Layer 5 of a small transformer language model trained on English Wikipedia (9 layers, counted from 0, width 64).
A neuron adds its activation times its output weights to the MLP's output. To switch it off is to set its activation to zero at one token and run the rest of the model.
A neuron's activation on a vector x is GELU(weights . x + bias), where the dot is the dot product.

Input weights of the MLP neurons that the questions are about. A number n stands for (n - 500) times 0.0014.
n26 (bias -0.049): 581 367 471 421 421 481 634 382 616 178 629 630 285 447 460 534 600 641 446 672 264 483 506 390 328 572 606 572 631 534 472 564 529 401 305 293 343 585 426 448 278 427 634 649 441 595 421 736 642 251 744 633 271 474 394 566 303 514 427 481 641 491 551 602
n30 (bias -0.047): 554 426 450 477 363 503 710 559 471 455 528 564 385 540 443 472 706 563 567 479 326 541 545 635 408 538 700 460 638 497 452 426 685 550 423 272 453 981 434 549 618 387 217 645 165 303 439 473 356 379 626 364 479 641 305 725 377 432 493 395 287 584 512 383
n32 (bias -0.048): 501 477 442 400 572 597 326 563 667 708 504 346 476 331 298 440 514 457 454 581 409 628 586 315 443 595 880 553 469 421 186 524 607 314 358 425 361 754 554 489 621 396 441 719 374 340 313 607 344 442 499 609 575 502 309 611 525 410 511 746 507 411 567 486
n49 (bias -0.008): 472 538 887 486 518 840 489 440 505 383 476 317 361 582 527 477 457 515 559 520 396 519 393 413 365 626 530 373 336 290 486 224 351 239 497 389 579 543 433 443 536 385 498 524 570 528 422 817 534 339 505 727 396 567 571 759 522 395 579 351 440 338 738 581
n76 (bias -0.174): 597 465 711 408 634 697 607 822 577 367 730 512 329 605 457 572 677 359 510 474 357 330 626 249 394 556 646 823 414 351 378 773 661 256 611 520 475 437 382 571 240 457 494 423 764 353 508 575 381 447 493 385 381 470 673 504 464 594 743 513 393 559 792 635
n80 (bias -0.128): 637 437 809 322 404 615 736 651 624 570 638 652 586 472 412 712 731 209 288 350 465 251 515 567 390 485 515 447 540 429 469 728 424 371 690 425 473 342 437 370 360 484 376 465 429 322 534 699 335 152 522 672 638 462 594 573 385 380 670 552 500 501 625 597
n84 (bias -0.095): 527 516 693 422 339 751 539 515 526 573 564 388 423 358 666 476 428 604 508 316 427 549 579 623 596 542 398 537 543 384 244 580 572 503 535 347 535 504 624 827 431 533 277 517 370 304 445 561 287 309 782 582 505 744 537 590 327 730 350 320 398 634 386 463
n91 (bias 0.015): 640 494 505 465 300 564 527 605 428 324 715 659 527 618 354 382 723 686 571 503 322 545 424 240 504 526 442 391 344 333 443 397 449 640 428 272 483 603 732 624 492 547 554 632 351 293 559 449 274 234 360 633 447 551 484 642 459 675 467 613 626 498 433 510
n101 (bias 0.033): 612 437 711 542 461 663 247 501 424 390 613 476 376 343 386 415 454 476 576 525 526 541 525 644 469 513 439 546 404 551 498 292 619 305 385 600 363 670 362 606 778 384 460 682 450 628 362 458 453 238 505 467 506 638 337 478 398 694 588 710 664 357 460 516
n107 (bias -0.077): 563 317 511 504 356 562 523 673 403 480 483 458 469 543 256 364 688 330 409 815 413 308 774 362 432 756 635 701 410 675 458 554 618 394 592 573 507 384 419 607 397 469 513 675 590 440 266 701 397 401 452 636 539 318 554 404 301 404 552 399 597 599 568 542
n139 (bias -0.146): 541 397 538 516 401 379 602 647 520 521 659 449 652 511 284 479 423 303 672 580 332 326 563 572 574 533 617 434 406 454 297 588 659 516 503 595 388 592 400 572 499 410 454 430 640 437 480 544 337 536 625 353 794 265 635 585 217 432 757 289 397 601 559 473
n144 (bias -0.151): 748 339 633 425 566 633 479 290 672 476 409 615 533 545 509 476 186 376 305 770 415 344 650 394 458 773 522 610 448 399 344 383 460 473 407 591 608 676 533 527 326 473 527 403 264 416 512 383 287 467 723 625 528 449 428 585 664 631 376 393 575 393 629 460
n167 (bias -0.062): 434 301 597 553 480 610 422 550 743 612 692 571 505 480 314 491 445 272 323 429 532 587 481 394 385 529 783 589 574 393 498 460 423 569 763 216 564 450 416 405 328 585 550 597 196 372 422 301 394 387 609 503 564 648 421 496 376 547 528 322 537 566 539 666
n171 (bias -0.091): 595 308 677 401 462 442 462 687 453 581 434 394 320 632 518 323 649 410 568 547 415 443 549 345 742 321 775 513 600 377 595 486 516 479 630 481 452 634 463 649 479 394 415 726 365 407 723 559 590 615 486 716 541 553 540 553 551 288 761 382 495 634 713 372
n173 (bias -0.142): 804 456 494 172 265 711 531 660 511 286 644 407 420 515 364 180 627 479 142 595 588 481 663 416 517 562 641 657 565 545 370 475 584 479 683 506 490 460 428 688 305 366 483 418 378 398 685 648 429 483 320 574 681 498 434 540 111 610 820 496 548 485 626 786
n183 (bias 0.006): 527 535 642 628 587 684 491 463 634 255 640 399 376 697 429 318 379 412 542 434 470 515 400 382 655 501 710 434 575 425 413 650 513 506 354 397 413 235 442 494 409 573 548 523 156 461 423 448 160 264 609 637 620 742 514 760 609 547 466 368 698 396 795 415

Output weights of the MLP neurons that the questions are about. A number n stands for (n - 500) times 0.0016.
n26: 537 581 400 544 550 541 510 531 534 638 498 417 627 595 440 455 271 674 555 628 616 717 288 555 449 447 618 481 533 578 421 558 418 516 502 344 471 521 479 618 494 558 362 542 274 389 477 428 420 634 366 594 476 630 514 355 428 479 584 461 471 440 437 403
n30: 501 443 634 365 544 557 500 436 573 632 377 437 567 427 674 509 450 645 496 572 646 412 205 357 651 287 509 416 464 461 561 586 430 420 529 545 377 332 413 508 552 438 522 388 651 451 528 717 552 399 542 586 476 490 402 525 320 617 426 676 606 450 500 559
n32: 453 386 507 410 472 560 511 496 445 633 505 585 554 602 423 571 429 671 580 529 387 695 464 717 504 486 552 324 505 399 605 544 579 676 485 465 456 460 480 494 517 543 391 554 496 544 443 462 572 263 537 523 487 416 368 474 326 596 485 506 693 339 404 515
n49: 602 336 505 450 556 499 418 523 335 544 686 742 475 455 497 613 594 606 348 396 475 462 235 511 653 582 449 448 476 508 525 465 507 663 323 356 507 527 527 413 582 517 421 591 480 579 515 362 525 495 485 452 549 606 508 385 530 463 309 632 648 528 389 539
n76: 388 442 548 622 492 802 356 437 399 507 412 639 416 385 430 430 555 268 586 378 378 297 321 537 753 502 568 573 514 533 120 481 408 507 433 428 669 518 706 475 509 609 635 496 761 517 507 517 551 590 614 578 245 644 508 570 394 462 333 396 528 605 600 549
n80: 379 621 363 595 434 683 780 457 568 574 399 594 480 472 331 582 441 405 447 272 488 446 564 647 243 595 551 408 493 635 385 412 647 518 571 483 470 601 530 643 593 439 519 409 557 574 251 390 544 561 526 545 387 534 567 568 635 439 396 453 555 557 354 285
n84: 580 506 334 408 600 405 594 580 528 328 650 549 414 457 507 568 442 299 604 513 488 342 757 602 358 283 436 510 528 629 538 470 578 526 508 397 524 756 534 305 481 557 537 639 503 553 456 479 411 602 384 380 451 543 466 533 456 454 634 599 527 510 476 484
n91: 434 547 521 517 621 434 492 256 502 581 313 393 402 454 488 553 520 520 380 463 491 644 375 500 552 543 705 566 581 526 534 356 617 344 547 526 393 531 292 430 477 476 463 454 626 566 585 549 715 584 609 372 451 513 447 452 440 570 529 475 417 477 448 571
n101: 443 619 441 503 436 445 594 600 475 589 505 502 474 534 513 431 502 473 521 402 491 748 447 541 428 541 466 541 609 560 622 446 355 546 265 280 515 524 627 461 488 580 471 499 438 513 471 449 394 733 442 529 510 532 449 608 548 512 411 474 403 417 556 433
n107: 625 600 655 452 536 528 502 633 348 253 434 560 469 524 514 401 268 452 401 606 518 422 561 337 445 446 488 439 495 778 535 499 456 504 545 693 530 594 448 459 489 377 439 597 436 571 341 444 412 523 400 482 460 667 495 567 405 563 570 709 663 578 463 495
n139: 414 485 547 588 528 499 548 537 557 646 586 426 466 558 414 470 276 403 595 499 316 366 358 753 597 606 441 675 504 324 302 478 625 446 548 507 540 506 461 556 438 446 546 453 433 442 596 309 532 593 385 549 579 579 364 388 445 521 738 430 478 522 466 579
n144: 463 609 499 500 472 582 580 499 395 451 447 473 499 536 431 498 401 352 484 583 435 348 518 505 648 617 529 378 396 479 546 652 491 697 586 641 598 414 421 411 494 494 536 501 524 325 467 397 588 506 537 540 519 493 385 630 964 551 287 541 567 385 411 373
n167: 342 634 403 529 520 428 510 595 533 330 506 447 529 422 491 607 514 493 620 505 444 408 244 372 454 654 444 433 465 551 580 539 495 473 524 732 524 384 458 509 541 423 506 420 752 413 603 442 448 615 482 458 535 486 497 569 457 666 385 589 534 593 506 356
n171: 576 445 484 580 519 694 368 625 371 513 470 424 529 401 468 422 389 660 399 444 599 449 461 417 571 542 503 492 488 600 516 509 399 592 582 634 498 621 647 622 418 343 507 644 551 659 679 488 461 528 457 527 318 348 430 492 333 433 536 589 387 569 397 420
n173: 601 601 550 564 804 454 420 245 500 451 594 454 324 542 447 377 316 543 560 417 542 514 106 420 657 620 546 603 598 553 499 400 471 558 536 431 624 513 347 281 509 495 493 446 453 556 637 423 611 524 588 476 477 484 687 462 638 635 571 435 411 448 460 457
n183: 487 343 569 472 550 430 357 614 471 551 373 499 423 302 560 626 699 621 374 680 440 414 426 376 471 718 346 628 332 321 699 460 427 519 445 554 489 426 484 457 582 584 366 614 624 389 503 583 675 402 575 461 570 453 366 493 495 547 463 501 450 736 595 567

Each question names a token from some text and the token that comes next. It shows the vector x that enters the MLP there. A number n stands for (n - 500) times 0.01.

Then comes g, the gradient of the next token's log-probability with respect to the MLP's output, scaled to length 1. A neuron's effect is roughly proportional to its activation times (output weights . g). A number n stands for (n - 500) times 0.001.

"l", then "uck"
x: 602 443 613 587 342 502 579 432 594 379 524 421 426 571 444 484 747 536 520 494 314 860 335 278 529 491 396 707 289 423 406 542 583 484 432 643 489 493 442 410 545 585 506 566 633 497 453 478 722 797 363 443 506 517 436 321 605 473 335 480 385 620 581 456
g: 455 522 344 584 424 466 483 504 427 453 418 259 141 418 532 604 600 671 338 601 515 536 354 751 578 386 672 245 657 461 545 454 546 498 609 392 417 641 439 425 701 310 514 635 431 502 608 384 318 461 592 505 559 621 717 485 494 627 391 476 400 565 808 532
Which neuron, switched off, raises the next token's probability most? n76

"el", then " College"
x: 616 523 479 483 459 475 552 540 454 414 378 366 422 695 451 473 392 563 662 413 419 792 125 448 318 509 266 720 465 505 462 394 545 513 435 645 460 701 757 476 506 585 471 547 499 571 316 576 625 657 585 338 518 686 511 540 477 439 495 629 338 379 475 528
g: 599 502 557 416 394 403 612 374 656 470 412 540 637 798 673 541 375 554 702 753 619 590 454 418 449 421 581 576 388 507 395 290 633 478 636 350 576 616 508 455 528 381 494 486 749 572 432 293 567 411 500 457 332 187 406 445 380 233 526 606 591 399 440 674
Switching off which neuron hurts the next token most? n30

",", then " they"
x: 374 419 609 389 223 487 647 707 560 488 544 585 503 589 529 599 529 529 453 567 577 914 656 579 403 332 355 543 441 547 597 518 497 499 647 488 454 506 444 478 530 415 503 490 472 615 523 331 421 631 506 223 422 431 498 268 474 480 502 467 496 482 564 449
g: 396 501 202 455 661 404 495 609 284 582 433 322 361 497 667 439 444 531 439 585 240 579 543 561 723 427 578 236 418 643 611 756 397 690 683 588 394 481 428 543 632 567 393 502 423 393 483 329 493 596 395 661 479 506 595 502 623 502 542 597 616 578 204 564
Which neuron, switched off, raises the next token's probability most? n76

"don", then " release"
x: 671 577 443 439 383 741 634 327 404 381 620 582 484 803 692 493 584 620 606 403 380 789 556 227 419 427 375 543 436 613 579 531 537 526 359 488 408 530 538 621 635 710 556 425 340 606 531 583 358 457 367 463 363 507 367 398 462 296 517 398 627 443 501 431
g: 468 474 289 443 252 518 461 598 503 861 440 690 416 650 551 476 424 555 567 618 643 551 493 459 537 435 561 367 478 659 707 827 412 459 405 424 434 466 387 368 548 381 489 549 465 735 326 537 505 704 386 383 306 468 476 406 491 582 769 553 321 364 492 436
Switching off which neuron hurts the next token most? n26

" last", then " recording"
x: 489 497 535 404 417 620 593 590 593 629 362 506 568 645 468 518 582 440 399 403 537 984 555 346 435 388 409 435 517 520 655 663 541 462 582 460 543 492 435 372 497 395 616 552 468 466 488 625 550 583 349 284 447 508 501 297 472 471 478 346 493 538 457 500
g: 724 461 419 639 410 608 571 332 423 433 579 378 386 570 719 494 474 539 630 419 424 567 458 309 475 489 529 419 567 471 671 574 375 240 602 442 770 698 278 690 537 556 482 542 529 502 462 126 473 796 550 326 533 377 450 574 424 447 440 438 418 484 635 644
Which two neurons, each switched off alone, lower its probability most, in order? n167, n173

"work", then " is"
x: 274 498 351 432 491 452 581 522 515 602 417 608 379 567 637 403 391 582 474 549 513 952 464 532 575 609 590 252 573 475 503 490 625 512 434 559 481 571 348 546 625 541 493 715 396 471 493 511 630 580 555 280 447 479 345 412 423 485 450 361 351 467 488 341
g: 482 443 458 533 71 527 462 600 80 581 633 534 666 433 539 513 528 557 537 597 373 460 567 624 602 489 614 447 578 499 575 593 533 463 498 376 531 374 710 576 540 429 330 601 590 586 445 676 402 546 418 697 524 634 553 517 390 203 516 652 459 307 317 411
Switching off which neuron hurts the next token most? n32

"ic", then "."
x: 532 676 518 513 456 777 599 357 403 498 461 499 416 672 558 348 430 576 549 527 324 968 482 481 317 507 484 583 445 543 627 406 592 502 486 535 406 431 328 488 522 503 472 676 337 529 503 497 581 518 506 401 274 341 386 462 494 554 501 622 407 425 604 456
g: 419 270 592 358 443 633 464 772 267 686 440 709 354 567 492 464 638 365 444 644 685 484 488 534 447 607 510 537 559 477 740 467 397 564 442 431 391 584 555 469 612 732 421 550 125 600 472 468 565 460 473 536 505 356 210 495 482 437 307 441 624 496 618 626
Which two neurons, each switched off alone, lower its probability most, in order? n49, n101

"oma", then " in"
x: 325 592 662 600 391 571 491 440 541 500 485 493 521 498 499 371 456 590 503 715 501 882 373 562 303 458 469 419 462 518 610 469 599 487 430 369 482 708 468 563 565 591 565 567 502 367 531 581 590 783 512 485 355 304 496 495 547 516 282 571 325 369 444 191
g: 407 282 585 318 238 508 504 502 610 677 426 652 657 579 577 452 541 229 672 426 477 559 679 480 487 405 392 453 382 611 495 452 564 678 388 534 457 854 541 702 628 397 472 704 359 629 425 598 474 510 423 406 387 444 563 451 349 348 306 658 636 368 551 483
Which two neurons, each switched off alone, lower its probability most, in order? n32, n49

"rup", then "tion"
x: 344 731 558 356 373 347 565 373 627 504 395 628 613 708 393 279 669 632 443 505 468 838 404 442 462 503 524 352 428 609 524 460 563 411 506 561 465 513 418 551 539 500 334 496 504 387 658 660 688 809 338 388 350 331 337 532 584 420 503 551 470 560 514 463
g: 403 513 443 447 625 641 387 664 393 603 546 704 584 492 161 423 524 432 427 466 565 494 640 540 530 499 423 544 354 691 451 234 273 488 391 613 570 439 376 603 460 458 457 772 416 374 738 518 619 484 735 485 591 515 499 525 463 344 657 634 268 264 600 529
Switching off which neuron hurts the next token most? n171

"pe", then "'"
x: 426 549 390 404 360 432 600 394 348 486 567 599 528 381 420 580 469 744 397 484 591 884 511 428 423 426 606 614 672 494 481 584 534 515 296 616 389 561 456 483 564 461 684 634 538 369 433 597 440 521 342 331 403 497 554 575 757 320 462 531 382 347 433 497
g: 470 281 559 465 444 628 318 419 364 653 548 644 519 535 377 530 552 557 550 462 409 423 555 410 597 606 398 732 257 601 457 408 333 416 343 420 673 722 687 799 399 693 597 512 338 742 425 476 512 358 511 719 362 528 357 443 432 466 426 608 553 590 297 535
Switching off which neuron hurts the next token most? n32

")", then " and"
x: 516 360 537 437 296 623 529 638 350 600 472 484 517 541 671 468 511 427 538 684 548 797 547 674 474 291 259 484 498 523 543 665 578 459 657 474 419 468 531 447 464 474 659 678 376 539 601 397 522 659 501 158 483 468 505 348 397 398 513 575 538 520 417 393
g: 466 490 532 432 428 332 777 820 377 292 567 579 312 447 454 461 512 789 286 683 615 690 545 619 577 585 648 384 527 411 583 514 666 508 568 581 518 635 552 368 481 503 469 338 418 464 418 424 372 670 295 381 532 511 316 530 400 471 324 393 436 423 705 595
Which two neurons, each switched off alone, lower its probability most, in order? n101, n76

" the", then " Great"
x: 587 442 547 423 353 530 528 543 600 461 515 463 582 657 524 465 412 437 463 616 587 948 542 413 513 178 429 608 540 575 561 581 474 455 637 503 521 414 420 430 421 466 493 544 535 581 538 540 486 551 490 315 465 502 446 377 462 493 521 434 522 488 471 463
g: 605 273 569 426 637 334 421 387 483 314 387 609 498 244 327 553 290 421 623 602 383 455 465 613 504 435 455 523 334 627 399 404 549 697 597 640 653 395 469 578 525 612 791 730 389 652 373 562 606 544 512 488 539 496 508 369 599 741 303 435 712 516 467 352
Which two neurons, each switched off alone, lower its probability most, in order? n173, n167

" a", then " course"
x: 529 526 572 364 293 528 613 538 547 562 542 448 568 654 584 392 537 479 477 510 768 926 455 408 410 338 430 560 497 435 681 607 506 347 697 590 636 400 297 425 409 424 573 433 458 505 525 501 469 589 518 287 420 550 485 395 427 461 516 491 481 512 410 486
g: 497 674 586 615 222 504 599 448 483 466 465 405 703 527 483 465 552 315 469 689 545 489 365 366 388 481 610 321 490 431 501 520 577 565 449 616 405 359 862 417 615 444 349 683 748 601 605 411 585 442 441 436 725 209 442 409 515 521 479 592 537 268 366 658
Which neuron, switched off, raises the next token's probability most? n173

" West", then " are"
x: 602 467 529 485 319 299 453 559 652 482 365 605 488 668 409 347 525 466 551 513 621 762 194 576 755 412 447 503 361 562 490 472 646 461 347 637 531 520 466 430 601 271 737 556 421 544 442 465 501 565 531 268 491 457 307 614 361 395 531 561 634 752 495 553
g: 433 442 458 452 387 550 389 688 163 517 530 542 418 474 636 393 500 494 552 558 449 550 550 622 616 498 523 501 361 537 653 551 459 580 524 417 435 517 835 622 430 557 477 581 220 725 449 673 571 430 559 602 542 465 420 415 471 273 727 655 490 112 301 478
Which two neurons, each switched off alone, lower its probability most, in order? n101, n171

" title", then " track"
x: 499 583 429 530 282 383 344 601 483 714 538 477 642 592 431 469 509 512 468 549 528 970 597 487 562 426 448 441 528 383 559 679 506 532 443 487 427 538 403 522 463 502 639 604 455 513 538 507 566 608 401 349 482 363 334 291 334 567 481 549 573 528 427 351
g: 975 522 366 531 306 740 583 404 612 626 559 471 397 429 384 657 423 604 576 297 513 480 533 281 543 498 609 447 533 514 544 486 355 264 433 377 514 542 221 347 561 308 442 508 665 509 570 552 518 621 367 529 712 519 471 645 428 386 589 558 417 585 539 504
Switching off which neuron hurts the next token most? n91

" He", then "li"
x: 406 490 569 390 283 509 523 408 388 484 661 436 395 529 694 571 560 523 504 476 529 868 414 410 611 379 325 553 402 522 703 615 533 482 686 545 679 515 415 270 500 428 698 457 452 470 468 640 322 711 467 315 384 562 531 579 478 506 380 415 528 549 431 452
g: 591 382 498 643 660 465 317 365 564 316 426 530 645 555 395 442 617 704 389 583 597 587 232 482 523 579 511 494 608 551 398 604 615 404 394 366 390 552 419 311 629 670 463 402 252 381 602 381 618 599 559 492 378 378 683 711 646 618 348 774 581 427 347 360
Switching off which neuron hurts the next token most? n49

" experience", then "d"
x: 356 541 527 396 415 505 593 384 502 610 545 565 518 593 604 419 474 518 506 544 576 939 667 388 438 415 363 398 442 585 553 661 617 434 623 484 408 600 421 430 622 516 549 478 404 280 558 528 677 695 395 429 496 266 405 438 419 339 562 427 474 560 515 368
g: 360 831 427 722 557 384 483 240 601 495 643 560 429 635 383 441 382 610 362 510 299 309 504 548 641 584 238 493 404 546 454 577 534 471 511 354 759 536 387 495 541 628 534 331 359 400 505 715 558 589 515 560 553 366 671 619 659 582 422 328 363 615 489 402
Which neuron, switched off, raises the next token's probability most? n171

"mark", then "or"
x: 425 774 392 377 535 430 676 564 594 426 340 600 613 554 474 562 518 568 403 424 472 891 352 164 498 516 568 341 406 531 524 527 609 590 374 502 482 526 566 564 549 413 511 646 503 418 689 546 628 568 433 387 429 466 339 407 381 549 396 473 625 389 433 499
g: 552 416 524 718 458 618 240 383 466 413 562 333 378 520 504 319 736 693 301 322 393 523 538 480 546 381 392 521 533 444 629 187 588 631 422 502 388 366 684 345 530 590 551 639 455 546 694 527 629 420 493 509 747 671 435 771 404 458 563 458 379 510 614 454
Which neuron, switched off, raises the next token's probability most? n26

" ", then "2"
x: 456 512 431 622 352 616 531 510 611 240 339 375 556 698 493 461 517 353 369 547 469 641 560 300 448 702 340 583 410 578 553 635 616 505 597 775 507 604 450 416 495 464 608 484 522 622 466 293 539 697 548 316 288 444 399 435 672 439 453 459 602 657 385 370
g: 513 401 431 467 538 450 349 476 389 426 858 498 538 678 747 659 369 533 660 450 684 497 560 368 559 556 555 404 450 459 487 373 328 512 544 574 449 603 246 574 733 334 416 484 543 659 460 501 292 664 503 347 249 347 522 549 513 574 812 467 493 532 351 445
Which neuron, switched off, raises the next token's probability most? n144

"abad", then "==="
x: 492 497 553 522 354 498 549 428 542 628 674 593 607 529 500 478 542 691 632 416 364 575 307 570 416 283 350 435 398 726 468 522 545 602 487 332 371 587 563 351 557 532 581 734 359 609 469 622 659 424 509 436 248 717 471 491 436 337 545 595 725 386 289 509
g: 584 637 417 453 354 595 338 713 552 741 420 517 538 393 557 488 409 262 681 495 625 352 667 601 464 505 597 274 256 483 555 577 376 571 828 490 344 723 598 467 617 578 560 480 402 546 341 455 500 572 495 298 427 492 361 449 631 234 433 566 399 471 603 594
Which neuron, switched off, raises the next token's probability most? n91

"Writing", then " credit"
x: 351 548 405 613 345 345 513 594 596 560 557 449 557 494 610 521 453 427 764 430 616 921 674 467 405 459 522 360 502 417 498 559 660 543 488 635 399 526 432 544 584 426 480 652 455 436 411 551 640 558 493 216 404 314 423 431 307 530 358 474 432 437 540 440
g: 708 636 363 501 512 795 678 523 685 457 504 347 344 405 433 744 426 499 632 486 538 615 428 508 634 552 670 467 559 379 496 451 422 600 575 423 628 648 232 317 505 467 627 282 383 408 457 511 416 442 494 703 464 526 339 492 465 581 691 398 188 324 454 565
Switching off which neuron hurts the next token most? n139

"1", then "0"
x: 543 647 585 446 228 631 573 595 479 429 508 429 579 592 549 362 464 360 589 522 371 614 377 436 318 664 513 497 657 620 794 775 345 527 375 573 440 556 420 424 485 283 552 584 575 700 528 384 501 797 365 330 345 350 504 435 352 503 435 439 619 562 565 346
g: 666 586 595 425 540 315 462 370 525 474 459 232 542 566 474 661 548 854 482 360 369 612 575 418 518 497 580 672 268 508 633 470 559 456 181 393 274 504 706 625 498 607 396 307 632 673 541 445 625 415 371 555 434 458 265 581 444 513 603 524 492 603 610 453
Which neuron, switched off, raises the next token's probability most? n107

" in", then " history"
x: 476 514 620 530 455 517 617 632 447 445 485 487 485 539 405 522 458 452 538 616 546 964 565 373 480 225 411 490 560 528 575 551 562 557 573 511 440 481 451 437 480 504 619 466 313 548 556 400 541 585 394 299 483 533 391 376 529 447 619 482 455 595 474 463
g: 511 535 420 448 287 404 376 535 498 475 729 695 446 642 521 307 389 637 648 595 532 510 379 471 627 469 569 359 625 497 372 372 551 705 678 348 507 465 433 468 336 364 528 761 545 706 171 379 707 476 631 362 624 431 616 371 385 577 412 593 389 459 471 670
Switching off which neuron hurts the next token most? n173

" were", then " less"
x: 406 399 552 418 379 614 725 507 508 481 412 518 458 539 524 544 496 474 447 479 681 873 667 418 461 241 317 506 411 476 600 610 588 491 577 464 533 621 465 426 421 500 632 445 486 509 672 652 488 601 514 309 387 568 542 320 478 457 493 416 477 517 497 375
g: 342 407 459 598 557 297 780 486 461 610 557 516 511 581 519 471 448 298 313 550 589 530 537 745 179 459 571 480 655 460 543 570 631 298 490 600 458 265 503 758 330 434 578 227 649 487 596 472 548 393 383 526 529 499 342 520 589 392 750 546 615 610 392 512
Which neuron, switched off, raises the next token's probability most? n76

" instead", then " of"
x: 388 505 518 405 398 575 586 569 424 584 351 559 483 621 505 479 602 523 441 583 637 927 610 332 573 297 419 495 506 447 544 687 656 402 605 481 413 615 510 480 613 557 546 532 517 363 632 510 444 574 283 376 386 481 472 359 468 448 418 406 508 560 482 455
g: 458 435 471 404 707 558 345 481 635 558 241 238 673 525 580 678 702 403 598 510 421 432 670 508 568 528 637 673 550 478 390 748 560 530 437 664 418 418 444 542 529 520 580 665 454 233 640 443 317 409 467 555 558 367 373 483 517 263 548 606 459 524 158 515
Switching off which neuron hurts the next token most? n171

"na", then "th"
x: 512 599 685 474 271 351 467 617 645 508 538 609 442 702 409 241 464 775 618 444 435 739 541 581 235 452 415 490 422 548 633 520 473 493 275 274 579 541 560 585 529 636 583 551 424 491 619 610 640 475 459 440 315 436 463 356 719 502 329 602 516 366 476 341
g: 583 629 423 453 650 286 394 528 489 511 577 432 499 394 408 547 403 507 355 273 395 397 380 549 468 529 444 733 582 546 697 500 393 364 493 938 477 464 304 388 366 480 485 462 593 425 502 685 738 781 473 482 358 572 616 366 691 535 466 623 637 432 393 456
Switching off which neuron hurts the next token most? n91

" Ad", then "vert"
x: 437 477 459 856 439 477 489 515 478 464 451 305 605 636 415 389 621 555 481 350 536 788 427 380 579 336 493 491 509 603 276 620 365 501 514 495 480 575 441 363 445 446 651 559 495 418 582 572 612 646 306 305 526 535 602 507 678 473 282 530 538 722 436 534
g: 666 598 326 588 554 506 510 643 496 420 517 662 447 630 434 464 690 484 487 488 470 406 658 597 436 443 430 657 667 406 314 414 638 584 392 379 637 457 186 635 653 499 628 489 315 319 292 500 496 623 453 589 794 267 582 522 522 475 456 566 330 616 271 325
Switching off which neuron hurts the next token most? n30

" the", then " same"
x: 550 452 573 420 316 519 516 516 606 466 495 456 575 702 538 470 422 510 491 655 582 875 551 369 459 152 425 572 514 578 588 510 471 522 656 513 506 424 436 467 428 458 513 600 577 635 479 562 447 552 501 299 451 473 419 348 469 535 548 483 508 507 451 470
g: 448 404 485 373 330 634 520 453 701 409 570 352 570 620 477 284 652 477 276 616 503 416 631 507 722 529 530 312 535 291 454 389 149 344 468 560 505 302 629 535 635 310 595 590 670 534 610 728 529 459 488 528 551 453 423 581 644 606 662 316 456 484 505 682
Which neuron, switched off, raises the next token's probability most? n173

"\"", then " |"
x: 603 452 501 390 293 607 453 541 424 607 514 360 390 428 556 473 424 483 605 593 606 838 447 557 631 406 315 548 569 510 431 599 592 589 482 410 484 530 488 566 551 520 531 842 407 417 665 473 537 520 442 273 482 619 420 159 486 603 490 534 584 442 415 290
g: 563 427 548 489 555 582 423 430 273 609 691 524 483 349 797 387 439 366 643 574 529 182 792 649 445 312 309 596 532 360 611 635 586 419 555 537 627 245 561 225 326 566 485 581 368 493 474 523 436 535 458 452 472 512 602 390 559 612 632 474 486 662 426 620
Switching off which neuron hurts the next token most? n84

" |", then " Title"
x: 581 526 642 490 194 561 645 440 561 464 391 434 642 662 573 731 529 397 558 332 451 629 468 442 527 158 389 417 431 644 509 604 532 618 595 589 619 516 372 647 447 456 535 540 543 509 589 475 458 498 523 481 416 529 703 366 490 446 468 464 607 385 462 310
g: 483 441 483 522 257 413 509 445 518 515 439 654 660 524 391 561 678 546 468 282 577 416 578 695 415 624 663 285 297 590 392 691 660 569 589 625 618 419 326 227 561 575 503 459 560 641 375 700 519 579 418 638 370 748 359 363 428 408 309 400 465 360 591 626
Switching off which neuron hurts the next token most? n80

"z", then "ar"
x: 519 424 420 661 369 607 384 377 170 374 589 495 476 574 680 454 510 635 685 361 454 675 443 498 458 623 352 455 268 456 554 545 538 787 240 687 498 454 557 407 599 531 648 525 615 435 734 420 403 725 517 591 323 337 618 436 495 473 484 373 458 478 513 496
g: 336 273 321 725 438 450 489 536 616 649 483 723 377 339 419 726 415 385 545 347 632 587 548 313 671 460 582 478 330 405 416 425 553 610 480 552 497 426 680 380 407 711 595 624 424 603 542 758 433 368 283 474 328 511 423 573 547 594 614 760 493 482 389 450
Which neuron, switched off, raises the next token's probability most? n91

" into", then " Old"
x: 458 502 496 522 428 588 537 620 512 301 465 499 562 509 468 499 486 438 547 631 608 977 562 415 443 273 408 390 538 544 528 572 584 513 723 521 402 412 473 516 470 478 641 404 419 570 510 491 540 610 464 334 408 521 399 385 412 491 582 461 478 596 499 382
g: 760 359 513 434 599 432 513 382 727 375 407 485 283 362 612 595 371 226 686 649 374 400 609 456 626 504 393 697 548 478 408 470 485 481 566 406 453 416 606 573 519 544 707 477 461 793 659 586 438 267 674 696 629 415 482 344 508 410 330 543 418 512 353 519
Switching off which neuron hurts the next token most? n173

"0", then "6"
x: 454 429 431 287 278 479 565 537 422 432 625 530 524 550 574 471 478 291 515 583 584 750 571 232 311 562 307 572 463 598 647 651 553 486 500 890 409 581 491 422 543 395 516 506 546 491 552 412 566 633 313 392 445 417 499 345 564 373 579 466 572 538 688 523
g: 282 569 463 479 520 355 500 638 536 612 375 776 463 593 479 390 524 372 672 557 403 429 432 865 524 599 442 500 813 542 578 556 248 469 505 396 644 472 328 436 470 395 596 740 450 440 525 383 495 546 463 506 401 623 702 198 600 514 495 404 301 496 462 458
Switching off which neuron hurts the next token most? n173

" known", then " for"
x: 371 423 548 531 308 517 570 622 496 432 465 485 521 607 575 447 511 470 528 565 511 942 697 535 413 407 466 416 537 575 656 814 491 362 621 583 508 439 508 431 476 368 516 575 441 540 539 563 483 567 427 179 395 503 459 484 373 490 414 388 429 601 370 374
g: 366 437 426 699 454 542 762 498 300 719 339 253 364 477 417 595 488 478 559 384 502 523 477 493 552 495 517 836 649 392 445 569 404 469 672 613 548 352 639 439 459 596 275 574 609 335 673 541 633 480 711 435 663 342 368 368 485 593 437 629 450 282 484 433
Which neuron, switched off, raises the next token's probability most? n107

"je", then "\")"
x: 574 533 591 661 327 511 377 331 674 463 599 614 507 662 507 564 541 669 395 611 367 814 302 414 500 462 327 576 568 382 649 547 457 512 507 356 470 544 491 364 580 525 372 631 614 468 511 570 501 646 328 349 292 324 363 361 645 555 441 687 552 511 557 378
g: 607 485 429 498 494 516 465 692 402 659 347 605 746 368 486 483 398 554 683 303 631 579 599 586 441 532 689 293 612 657 387 418 407 623 529 404 476 422 738 545 805 343 539 634 266 447 552 374 452 408 382 635 445 524 507 266 526 243 454 400 387 450 522 650
Which neuron, switched off, raises the next token's probability most? n91